Layer 6 of a small transformer language model trained on English Wikipedia (12 layers, counted from 0, width 128).
A neuron's activation on a vector x is SiLU(gate . x) times (in . x), where the dot is the dot product.

Input weights of the MLP neurons that the questions are about. A number n stands for n times 0.011.
n18 gate: -9 -2 4 -1 20 -6 -15 -29 -11 39 12 29 -3 -19 -3 23 -18 -30 49 16 -3 -6 -1 -7 42 19 21 16 9 -4 3 17 -9 -33 -23 11 58 -11 30 -22 1 7 11 11 -10 -20 0 -26 8 35 18 -13 -12 21 -19 -21 -8 -5 -6 -6 -33 7 7 -14 2 -26 15 23 -41 -37 -10 -12 11 17 27 23 -12 -21 -41 -8 15 57 -12 15 -39 -13 26 -21 12 -26 11 42 -4 -19 12 32 15 -1 -13 16 -48 3 34 8 3 6 76 -8 -17 -39 8 40 7 -64 -19 6 -29 -13 -11 -18 36 -11 2 0 -23 -29 11 6
n31 gate: -5 -8 10 -13 -2 8 -71 -29 -4 -10 20 -15 -19 18 9 3 6 -24 54 27 -34 18 -8 -23 -6 -2 -2 13 -26 -27 -46 -21 25 18 -21 23 19 4 7 -81 -3 -9 6 -4 27 5 1 -41 5 37 42 34 26 -14 -20 30 -30 5 -4 24 -2 -8 55 -14 -9 10 -21 -35 -46 -19 10 27 18 -56 32 57 2 -3 71 -11 7 -10 -14 12 19 -41 0 -38 2 2 -47 -20 -1 70 14 -29 -13 4 28 10 36 -12 25 3 -13 0 -37 5 15 44 40 10 -15 7 22 -41 -10 -8 2 11 -16 -19 -23 -1 -33 18 -6 -18
n83 gate: 22 26 37 13 16 -31 -38 13 -15 -11 21 22 5 -21 59 1 -6 33 -12 -25 13 54 -21 7 -19 8 21 -8 6 -12 59 -44 -53 14 -9 22 2 -8 -6 -17 -17 -40 -23 -12 18 -52 -9 3 -26 23 -15 19 -6 -4 -11 33 36 -35 25 19 -1 -48 22 -14 26 -8 -35 -20 -28 -15 37 -30 32 -3 43 14 79 -18 -3 -33 -34 -7 -5 27 -27 -10 -11 14 21 -9 -4 3 45 -45 38 34 -22 14 16 3 12 -13 -17 22 46 7 -14 13 39 -1 4 -43 -34 4 12 -28 4 9 -3 -8 -27 -26 -6 34 -13 -15 -20 13
n91 gate: 28 -19 12 8 -37 2 -39 -15 19 -6 30 -5 19 20 32 39 -21 32 -51 -8 -9 10 36 54 -4 -30 -37 6 -17 -33 19 -2 6 -17 -20 46 -21 20 -21 12 -28 -37 -40 16 -4 1 25 -64 -1 -37 -13 18 6 15 40 15 -22 10 -2 -11 38 47 -16 5 -32 -20 25 25 -6 -29 8 3 -8 17 25 -25 14 19 4 24 15 -26 18 29 -50 11 -7 -9 -2 36 24 -42 -6 -31 -16 -32 -30 -17 -20 55 -6 -1 -5 36 -6 10 20 -20 23 2 15 67 18 -19 9 -11 -8 -25 -21 -2 33 -13 37 -4 -65 -6 9 -10
n288 gate: -8 -2 -2 13 -28 -23 -13 23 -3 33 -5 -1 -47 -3 -52 6 -8 26 -1 13 -14 28 1 9 -12 -31 47 -32 18 -33 -4 -12 21 36 -38 4 30 -7 -43 38 -7 45 -29 -33 9 44 27 -13 -42 20 16 2 -46 21 -11 3 19 2 0 -36 7 17 6 -21 -17 -7 21 24 -2 10 -17 -4 -28 -5 13 -20 -7 9 9 8 -23 55 -57 -62 -18 -11 -14 -20 41 10 -47 -4 -24 -69 -8 46 -7 5 31 28 3 -1 -5 3 -2 -11 -3 28 40 23 7 2 39 20 -40 58 4 30 -23 -40 24 13 15 -28 27 -21 -4 58
n18 in: 4 -26 -17 -52 19 19 -43 17 7 10 -26 28 4 -53 -47 -1 57 15 47 -9 -10 -3 -9 -1 -3 -19 22 2 33 41 18 40 -10 -20 37 -50 3 -21 13 55 -44 8 23 21 -34 46 13 -38 18 7 -44 -11 -25 8 2 21 -33 -29 15 -64 27 10 -11 0 1 -7 0 -5 0 18 6 -21 3 -24 36 -13 -25 -59 16 12 19 17 31 -59 34 -32 7 31 35 7 -6 20 6 -20 -8 -9 -22 -27 2 -10 28 -18 27 -22 -16 20 -14 -8 19 22 6 -9 44 -17 -5 -53 39 17 19 -9 35 16 26 21 -58 -38 12 -16
n31 in: 4 22 40 29 7 6 50 -5 -10 15 -12 -17 -19 -23 -7 -28 21 -19 28 -29 -34 10 -2 -35 24 -15 -45 29 60 17 7 26 -31 67 17 47 2 -34 -21 13 -14 40 13 -44 -6 -5 7 -36 -58 19 -16 -38 3 -26 22 -28 -31 2 9 -13 -3 3 -15 -7 -56 -11 18 23 -5 35 -35 18 16 22 67 -18 -35 3 -2 -2 27 -24 -37 9 1 -20 -6 13 -23 -20 -23 16 7 13 5 1 -28 -17 22 -31 29 15 -37 -21 -16 16 57 -29 48 21 -35 -24 63 23 -24 30 -2 17 3 -2 35 -8 22 -37 -10 19 -1 29
n83 in: -12 -7 8 7 -37 -5 4 6 2 20 9 -5 -21 -26 -64 -5 1 -32 10 6 -31 -40 2 -19 -5 -26 -4 -15 31 3 6 -17 15 3 -12 -30 38 -16 -45 32 -33 27 -32 -41 -25 -15 48 25 -8 15 19 17 -24 2 25 -10 1 -66 29 11 -3 24 21 -14 -29 13 -30 -11 22 21 -24 25 -9 21 -19 -36 -37 -1 11 47 26 12 -15 -20 13 -1 -15 -2 -1 34 38 14 -39 -7 -48 -12 32 -28 6 -41 -11 30 7 39 -5 36 2 12 17 34 48 52 39 7 53 -6 -29 14 28 -3 56 -4 -25 -25 18 1 -10 -27
n91 in: -5 -9 -15 38 39 -9 -59 0 -64 -22 6 4 45 -21 1 -44 -36 -64 11 34 13 -4 -15 -32 -16 28 -26 -11 16 29 24 53 9 -1 4 21 65 -4 1 30 -10 -37 -26 -3 3 -29 -17 4 9 -53 -1 -25 6 12 -1 -44 6 6 20 -65 -24 5 -11 1 3 -49 21 17 4 -15 34 12 -2 -37 29 -64 27 42 -17 -40 24 30 91 58 57 -4 16 36 -24 -16 -1 -20 -49 14 7 34 26 -27 24 -18 43 -5 4 -19 -2 15 16 -19 -17 -9 15 7 2 5 30 -17 23 -16 -43 6 81 -31 -29 39 -31 22 -37 -20
n288 in: 4 68 -7 -57 -36 12 4 12 5 -16 6 -10 -24 -26 -55 -2 35 -24 -17 -5 5 -40 18 12 -9 48 -42 -11 -49 1 -33 -9 -32 8 -12 55 -90 -31 57 19 24 16 38 14 -24 34 -18 51 -21 -4 -7 16 -23 13 -13 -6 19 -5 -38 0 60 5 11 -28 -8 3 -60 27 1 -19 13 -11 11 -2 24 -27 -16 40 32 -16 -12 -3 34 23 7 9 -7 36 28 -22 44 26 26 -6 31 -32 -35 39 2 -17 -51 12 2 -19 9 2 20 10 -12 6 -35 10 23 -16 9 -31 -22 37 13 24 7 -6 4 24 -32 6 -34 1

Each question shows a token from some text and the vector x that enters the MLP there. A number n stands for n times 0.064.

" leg": 26 -10 4 -8 -1 7 22 -10 3 -18 26 6 -10 -3 -8 -13 -3 -3 12 -5 -1 -5 6 -12 19 7 -3 8 -11 26 -35 -18 7 -5 28 -2 7 -6 -16 18 46 -2 -12 -1 -14 24 0 -6 -2 10 12 -3 11 8 -25 40 -2 0 -10 -2 16 4 1 -10 -6 -12 4 -5 -8 16 2 -15 30 36 1 -21 -23 -8 -1 2 19 2 12 -21 11 -31 29 4 -10 -2 3 -15 11 -26 1 -5 14 8 4 -12 -11 -5 -25 20 14 1 -21 -15 -14 12 -12 0 -34 22 -8 -17 -15 -22 41 -6 17 -12 3 -28 12 -9 -4 22
The neuron with the highest activation: n91

" indust": 34 -10 11 5 -1 22 4 -7 15 -15 6 7 -24 -15 5 -2 -7 -2 -4 1 3 5 30 -24 10 -3 -5 23 5 7 -37 -11 -23 6 -2 -13 1 2 -6 11 60 12 5 -28 -3 5 3 4 -1 -4 -3 -5 7 16 -13 6 -6 5 -4 -12 -7 -9 5 -14 2 -4 -1 13 3 8 -5 -37 23 3 17 -31 -12 2 0 13 12 -18 27 -11 11 -28 34 -13 -16 3 16 -16 8 -40 1 2 18 16 31 -7 -4 12 -12 7 16 13 -20 1 -5 -3 10 -2 -46 8 10 -7 -14 -23 21 19 -7 13 -8 -1 9 -18 2 -17
The neuron with the highest activation: n83

"\n": 26 -18 3 -2 -4 27 11 2 36 -17 8 5 -15 -2 -7 -7 14 3 -26 -8 -3 30 13 -24 17 -10 9 -20 5 -21 -10 -10 9 -9 3 -8 1 -2 -4 12 55 -9 3 -31 0 23 -11 6 -27 2 -9 9 18 -1 -5 8 -1 -11 28 -4 -13 21 7 8 -8 5 -11 -11 7 -4 -8 -6 35 3 -2 -14 10 -5 3 11 -2 -1 -9 -16 2 -17 33 21 -14 8 17 -12 -17 -27 -3 4 4 10 26 -5 -2 5 -9 16 0 -7 -11 -20 -28 17 -10 9 -30 19 3 7 16 -8 11 -1 22 -9 -1 18 -24 5 -51 -19
Which two neurons fire most, strongest first? n83, n288

"verage": 27 6 -2 -6 -11 28 8 -10 16 -9 11 13 6 5 4 2 6 -9 -6 8 -7 -3 24 -14 8 -23 17 -13 1 -8 -17 -28 10 -22 2 -9 21 -10 -11 11 73 10 9 -19 -3 15 12 2 3 -11 7 -9 0 22 -10 8 11 5 -4 -7 -16 1 -18 -4 -18 -26 6 20 -20 -17 -20 -23 -3 1 6 -12 15 -7 -9 8 -10 -5 1 -26 -1 -28 51 -5 -30 6 15 -5 -5 -12 2 -1 7 21 39 8 -12 17 0 0 -2 11 10 4 -12 7 1 17 -21 4 -8 -11 -8 -13 22 15 8 -8 9 1 8 -26 -34 6
The neuron with the highest activation: n288

"0": 21 -31 9 -3 -8 3 31 2 -9 -1 -8 -1 16 3 -4 5 28 15 -33 -4 6 0 19 0 18 -22 7 11 -13 -18 -18 4 0 -8 -9 -14 -11 10 -9 27 11 4 6 -41 -34 -8 -12 -25 16 -1 1 -3 12 5 -10 24 -3 34 0 -21 -19 -7 13 -17 -7 -2 4 -20 2 34 -18 5 24 -2 16 -19 -2 -13 6 14 -15 -23 18 -14 5 24 33 10 -27 -12 -4 13 6 -20 8 16 6 -5 8 -7 7 -10 -4 -22 -2 1 -9 1 -18 14 -14 8 -29 -2 -5 -3 6 -6 23 12 27 11 5 19 10 39 -17 -17
Which three neurons fire most, strongest first? n288, n83, n91

"wn": 16 -14 -7 -18 -12 7 7 16 12 -29 1 -12 3 1 20 -10 -19 -4 13 -8 -21 -5 18 -5 9 -15 -7 19 8 17 -41 -20 28 6 22 -8 8 4 -5 25 39 -6 8 -14 -5 -1 1 12 -7 -17 -9 -5 6 -16 -25 8 5 3 13 -6 -7 -3 6 16 9 -10 9 14 8 4 -4 -2 0 16 27 8 -5 -3 14 32 20 -5 -3 -24 4 -6 40 11 -27 -6 28 -21 -13 -9 -2 -2 -1 17 17 -1 8 4 5 -21 1 -2 -5 -3 0 24 5 -24 -31 -38 -10 -14 18 -27 36 -16 19 0 0 8 -32 -12 -20 -2
The neuron with the highest activation: n31

" part": 30 2 -3 4 4 4 22 -16 -3 -38 18 32 -15 -7 11 -10 -17 11 11 9 8 16 17 -31 9 -13 -1 8 0 1 -37 -5 4 -8 -10 -28 12 11 16 6 58 8 4 -22 1 31 -4 -8 6 -25 0 -18 11 -8 -26 14 -8 19 -8 0 -4 -12 -5 5 5 -7 -11 -1 -9 -2 -21 -17 37 8 21 -9 -11 6 -6 -3 12 -6 2 -22 27 -4 26 -6 -4 -16 25 -15 5 -29 -10 11 14 12 17 0 -26 13 -5 2 1 19 -6 -20 4 14 -6 -3 -36 -2 -5 1 -8 11 4 2 30 15 -1 -2 -10 -15 -11 -11
The neuron with the highest activation: n18

" the": 16 4 6 -9 2 28 31 -25 -14 -15 -4 -10 -10 -5 -8 -26 2 -9 -14 -7 -5 13 12 -14 10 -4 6 -4 -5 -5 -32 -1 -3 -15 13 -17 1 -3 6 -5 80 -6 -11 -16 5 22 4 24 -9 14 -2 -1 31 -8 -18 33 -8 -4 11 1 4 11 -10 -5 -10 -10 -8 -9 -8 17 1 -8 26 -3 -3 -6 5 -2 11 14 6 -8 -6 -20 4 -10 51 3 4 -2 8 -4 -8 -37 8 8 3 13 17 9 -22 -2 2 7 12 -3 -4 -3 -32 15 -2 -8 -20 -2 5 -6 0 -24 17 29 19 -5 -8 4 1 9 -21 -22
The neuron with the highest activation: n18

" impro": 35 -8 15 -5 -27 16 -3 -7 8 -10 -2 8 1 -18 13 -19 -5 -7 -13 10 9 6 45 -14 27 14 2 -3 -2 5 -19 -17 8 11 -7 18 12 15 15 -1 34 13 -8 3 -5 -20 0 0 -41 4 -24 2 13 13 -31 27 -30 4 -14 10 -10 -9 -12 -2 21 5 -9 4 0 6 5 -23 27 5 17 -9 -17 -9 -1 8 15 -13 -9 -23 14 -12 44 0 -11 -19 10 -5 18 -28 2 6 7 12 32 -2 -14 -2 -20 -2 -21 6 0 3 11 2 -17 -17 -34 26 1 -2 -12 -1 16 10 7 7 16 -5 -4 -1 -27 -18
The neuron with the highest activation: n31

"om": -40 -22 29 -28 -22 17 30 18 11 -66 -11 21 8 -3 -20 -11 -14 2 -18 10 -5 3 -4 1 0 1 3 -34 0 5 3 -13 0 3 12 6 26 23 4 39 22 22 -11 9 -8 9 -4 16 25 10 -18 4 29 9 -18 0 -16 -4 4 -2 -4 -11 -12 6 7 4 17 -13 -22 16 -20 -13 13 -8 -2 -11 -8 6 8 20 -17 5 -14 -9 13 37 27 0 -24 -5 10 -14 4 -15 -6 -5 11 10 0 -14 11 12 -8 9 7 -5 3 9 -12 -3 -16 -6 -7 -17 -5 -9 2 -10 -6 21 2 7 16 0 2 -26 17 -1
Which three neurons fire most, strongest first? n91, n288, n31

"ab": 12 5 13 16 -12 -6 8 -6 13 -32 -9 7 -3 0 9 21 -2 11 -17 -3 3 5 26 -34 -10 -6 -19 8 -5 13 -19 -13 5 15 38 -4 8 1 7 18 25 -4 -6 -26 -1 11 3 -16 -25 11 4 20 26 -14 -12 10 -16 -18 -36 8 -17 -6 -18 3 8 0 -19 -1 -4 -10 2 -14 20 8 1 9 -3 4 15 12 19 -2 8 5 -12 17 44 -6 -39 -9 1 -10 10 -11 -15 -29 5 18 29 -17 -18 -7 -3 -14 8 2 -21 -13 -16 1 -13 26 -12 -17 18 25 -10 4 32 -9 36 16 -8 6 -10 -3 11 -14
The neuron with the highest activation: n31

"ional": 15 -8 -2 -18 -7 15 13 -27 2 -20 9 -14 7 -21 -8 -5 -1 -19 -21 -2 -6 -3 11 8 20 -5 0 12 1 5 -23 -7 6 -35 -10 3 13 -15 -7 10 42 11 10 -16 -3 14 19 -10 2 13 7 -5 32 -13 -12 13 -26 18 -12 6 20 -15 -35 -4 -12 0 9 10 -14 1 12 -5 4 -8 14 -12 15 -9 13 23 9 14 8 -5 25 -6 69 -3 -18 22 18 -13 -5 -40 -7 -15 10 5 9 0 -6 -21 6 -3 13 -2 -1 9 -16 4 -10 7 -38 9 -14 -2 -2 -18 -7 1 22 1 -12 15 27 -8 0 4
The neuron with the highest activation: n91

"ity": 38 -14 -1 -11 -20 7 6 -14 12 -22 4 0 0 -8 -2 -16 2 -4 -8 -10 -6 -3 19 -14 3 -15 0 4 -2 -2 -24 -13 14 -22 1 -8 18 -5 -11 16 67 30 -3 -21 3 25 -9 -8 -1 -8 -9 0 24 -16 -27 19 6 0 -6 5 3 -14 -35 6 6 -20 11 -4 -11 4 -4 -6 21 2 19 -29 -6 6 -12 7 -9 4 22 -23 -6 -11 63 -1 -19 28 4 15 4 -32 2 12 12 12 12 -14 -7 12 2 14 29 0 -9 -3 0 1 -7 -8 -17 24 3 4 -11 -7 -4 -2 16 -8 -14 5 -4 16 -2 0
Which neuron fires most, and how strongly? n288, at about 0.71

" dif": 4 11 23 -13 -28 16 -2 2 18 -12 -1 2 0 -28 10 -6 -6 19 1 23 -5 -17 -2 -6 14 -10 -9 2 31 -8 -3 -22 -9 -22 12 11 6 0 15 27 34 5 -7 -17 -14 -3 24 15 -21 7 -1 1 16 27 -21 12 -34 14 -19 1 -12 2 8 -11 19 -2 -8 9 -2 4 -24 5 39 2 9 -6 -5 -12 7 2 1 12 -1 -33 -8 -13 66 -8 -8 2 9 -12 17 -24 7 1 -10 13 24 1 -26 7 -23 -17 -26 -8 4 19 -5 5 -18 7 -7 2 -17 -8 1 -18 0 0 27 -14 6 13 12 -8 -13 -8
Which neuron fires most, and how strongly? n288, at about 14

"P": -27 -6 21 10 -6 11 15 0 18 -53 -5 -6 -16 -8 -10 -4 1 -4 4 3 -25 -11 10 -3 2 17 5 20 8 8 17 -8 3 -15 7 1 13 7 7 41 40 3 6 -22 -2 -7 2 -5 -13 13 -21 7 44 21 -25 29 18 13 -15 1 -16 1 -24 -16 5 -11 4 -2 -15 1 -18 16 34 16 -27 2 -4 -9 -5 15 -8 -6 18 -13 28 0 37 -5 -29 12 3 -16 14 -15 14 -19 -1 -2 -5 -15 -7 5 17 -9 -5 -13 -14 -12 -13 9 -6 9 -13 -36 1 -3 14 -14 2 24 15 -3 2 5 -11 6 -16 0
The neuron with the highest activation: n31

"lish": 33 2 -18 -12 -10 14 35 -6 12 -18 17 9 -15 -23 13 4 6 -24 -24 2 -15 3 20 -19 1 -16 -1 10 -7 -3 -37 -3 7 0 3 -13 19 2 1 26 49 -1 7 -17 12 -12 -2 19 -27 -17 -19 -3 25 -14 -33 13 4 -8 -16 6 9 -5 -12 -2 -12 -22 -4 6 2 -7 10 1 6 16 -3 2 11 -3 -10 2 26 -2 8 5 31 25 45 -26 -25 22 0 -9 -15 -22 -14 11 0 13 15 -1 -2 -4 -8 7 15 2 -18 1 6 14 9 -14 -23 -16 8 7 -4 -5 38 7 3 -8 1 7 1 -22 -1 -14
The neuron with the highest activation: n18

" ob": 15 0 5 11 -3 9 -2 8 22 -37 -11 31 2 2 -4 1 -13 0 1 -2 -6 1 0 -14 24 -2 -14 11 -6 15 -1 -1 -8 14 13 20 14 -6 -15 -14 45 0 7 -32 -3 10 13 0 -12 3 0 -1 17 24 -22 24 0 17 -2 1 -6 -1 -10 -31 26 -9 -15 -7 -11 10 17 -25 42 11 1 -1 -8 1 13 -1 -9 -5 10 -19 -6 -16 34 -26 2 -3 6 -4 -2 -19 -14 28 9 -7 18 -24 -17 21 -15 8 -26 9 5 -8 -13 7 -24 8 -16 9 7 -1 -28 -17 26 -4 36 18 0 -12 -8 -27 -31 -6
The neuron with the highest activation: n83

"án": -16 -8 17 -31 -14 9 15 -1 5 -42 -4 -4 5 -1 2 -4 -18 -14 -20 -5 -13 16 7 -19 -8 -1 -10 -22 19 -14 -14 -32 -21 -9 -8 -9 27 24 -3 42 35 25 19 -6 0 8 15 2 12 3 -11 -10 32 -4 -31 -10 -8 1 13 3 -4 9 2 3 18 11 -7 -7 -9 23 -23 -9 19 11 15 -20 6 -13 14 4 -3 -5 9 -10 16 25 40 5 -27 3 -7 -10 6 -10 15 -12 13 -1 -10 -8 -3 -4 16 -2 -5 13 -2 21 -27 4 -32 7 -27 9 -23 7 10 -14 -9 27 22 4 -11 3 9 10 4 8
Which three neurons fire most, strongest first? n18, n31, n83

" prim": 24 -12 0 -12 -2 12 -8 13 0 -35 8 21 -19 -17 -6 -19 -3 7 5 7 -8 4 -2 -16 3 -6 16 25 -3 12 -10 -6 10 -15 12 -9 12 11 -6 33 19 9 -22 -11 -19 4 -2 7 -10 0 4 0 20 17 -27 35 -22 -9 -17 -8 0 -21 3 -17 2 15 -5 20 -4 -24 -4 -19 45 31 15 -23 -30 -12 8 38 14 -3 -6 -10 13 -2 32 2 -10 -22 22 -15 -1 4 3 1 10 0 13 -5 -25 -2 -6 3 -14 5 -13 8 -6 4 -28 8 -33 7 -15 5 8 8 34 2 22 -4 25 -4 2 4 -27 -14
Which two neurons fire most, strongest first? n18, n91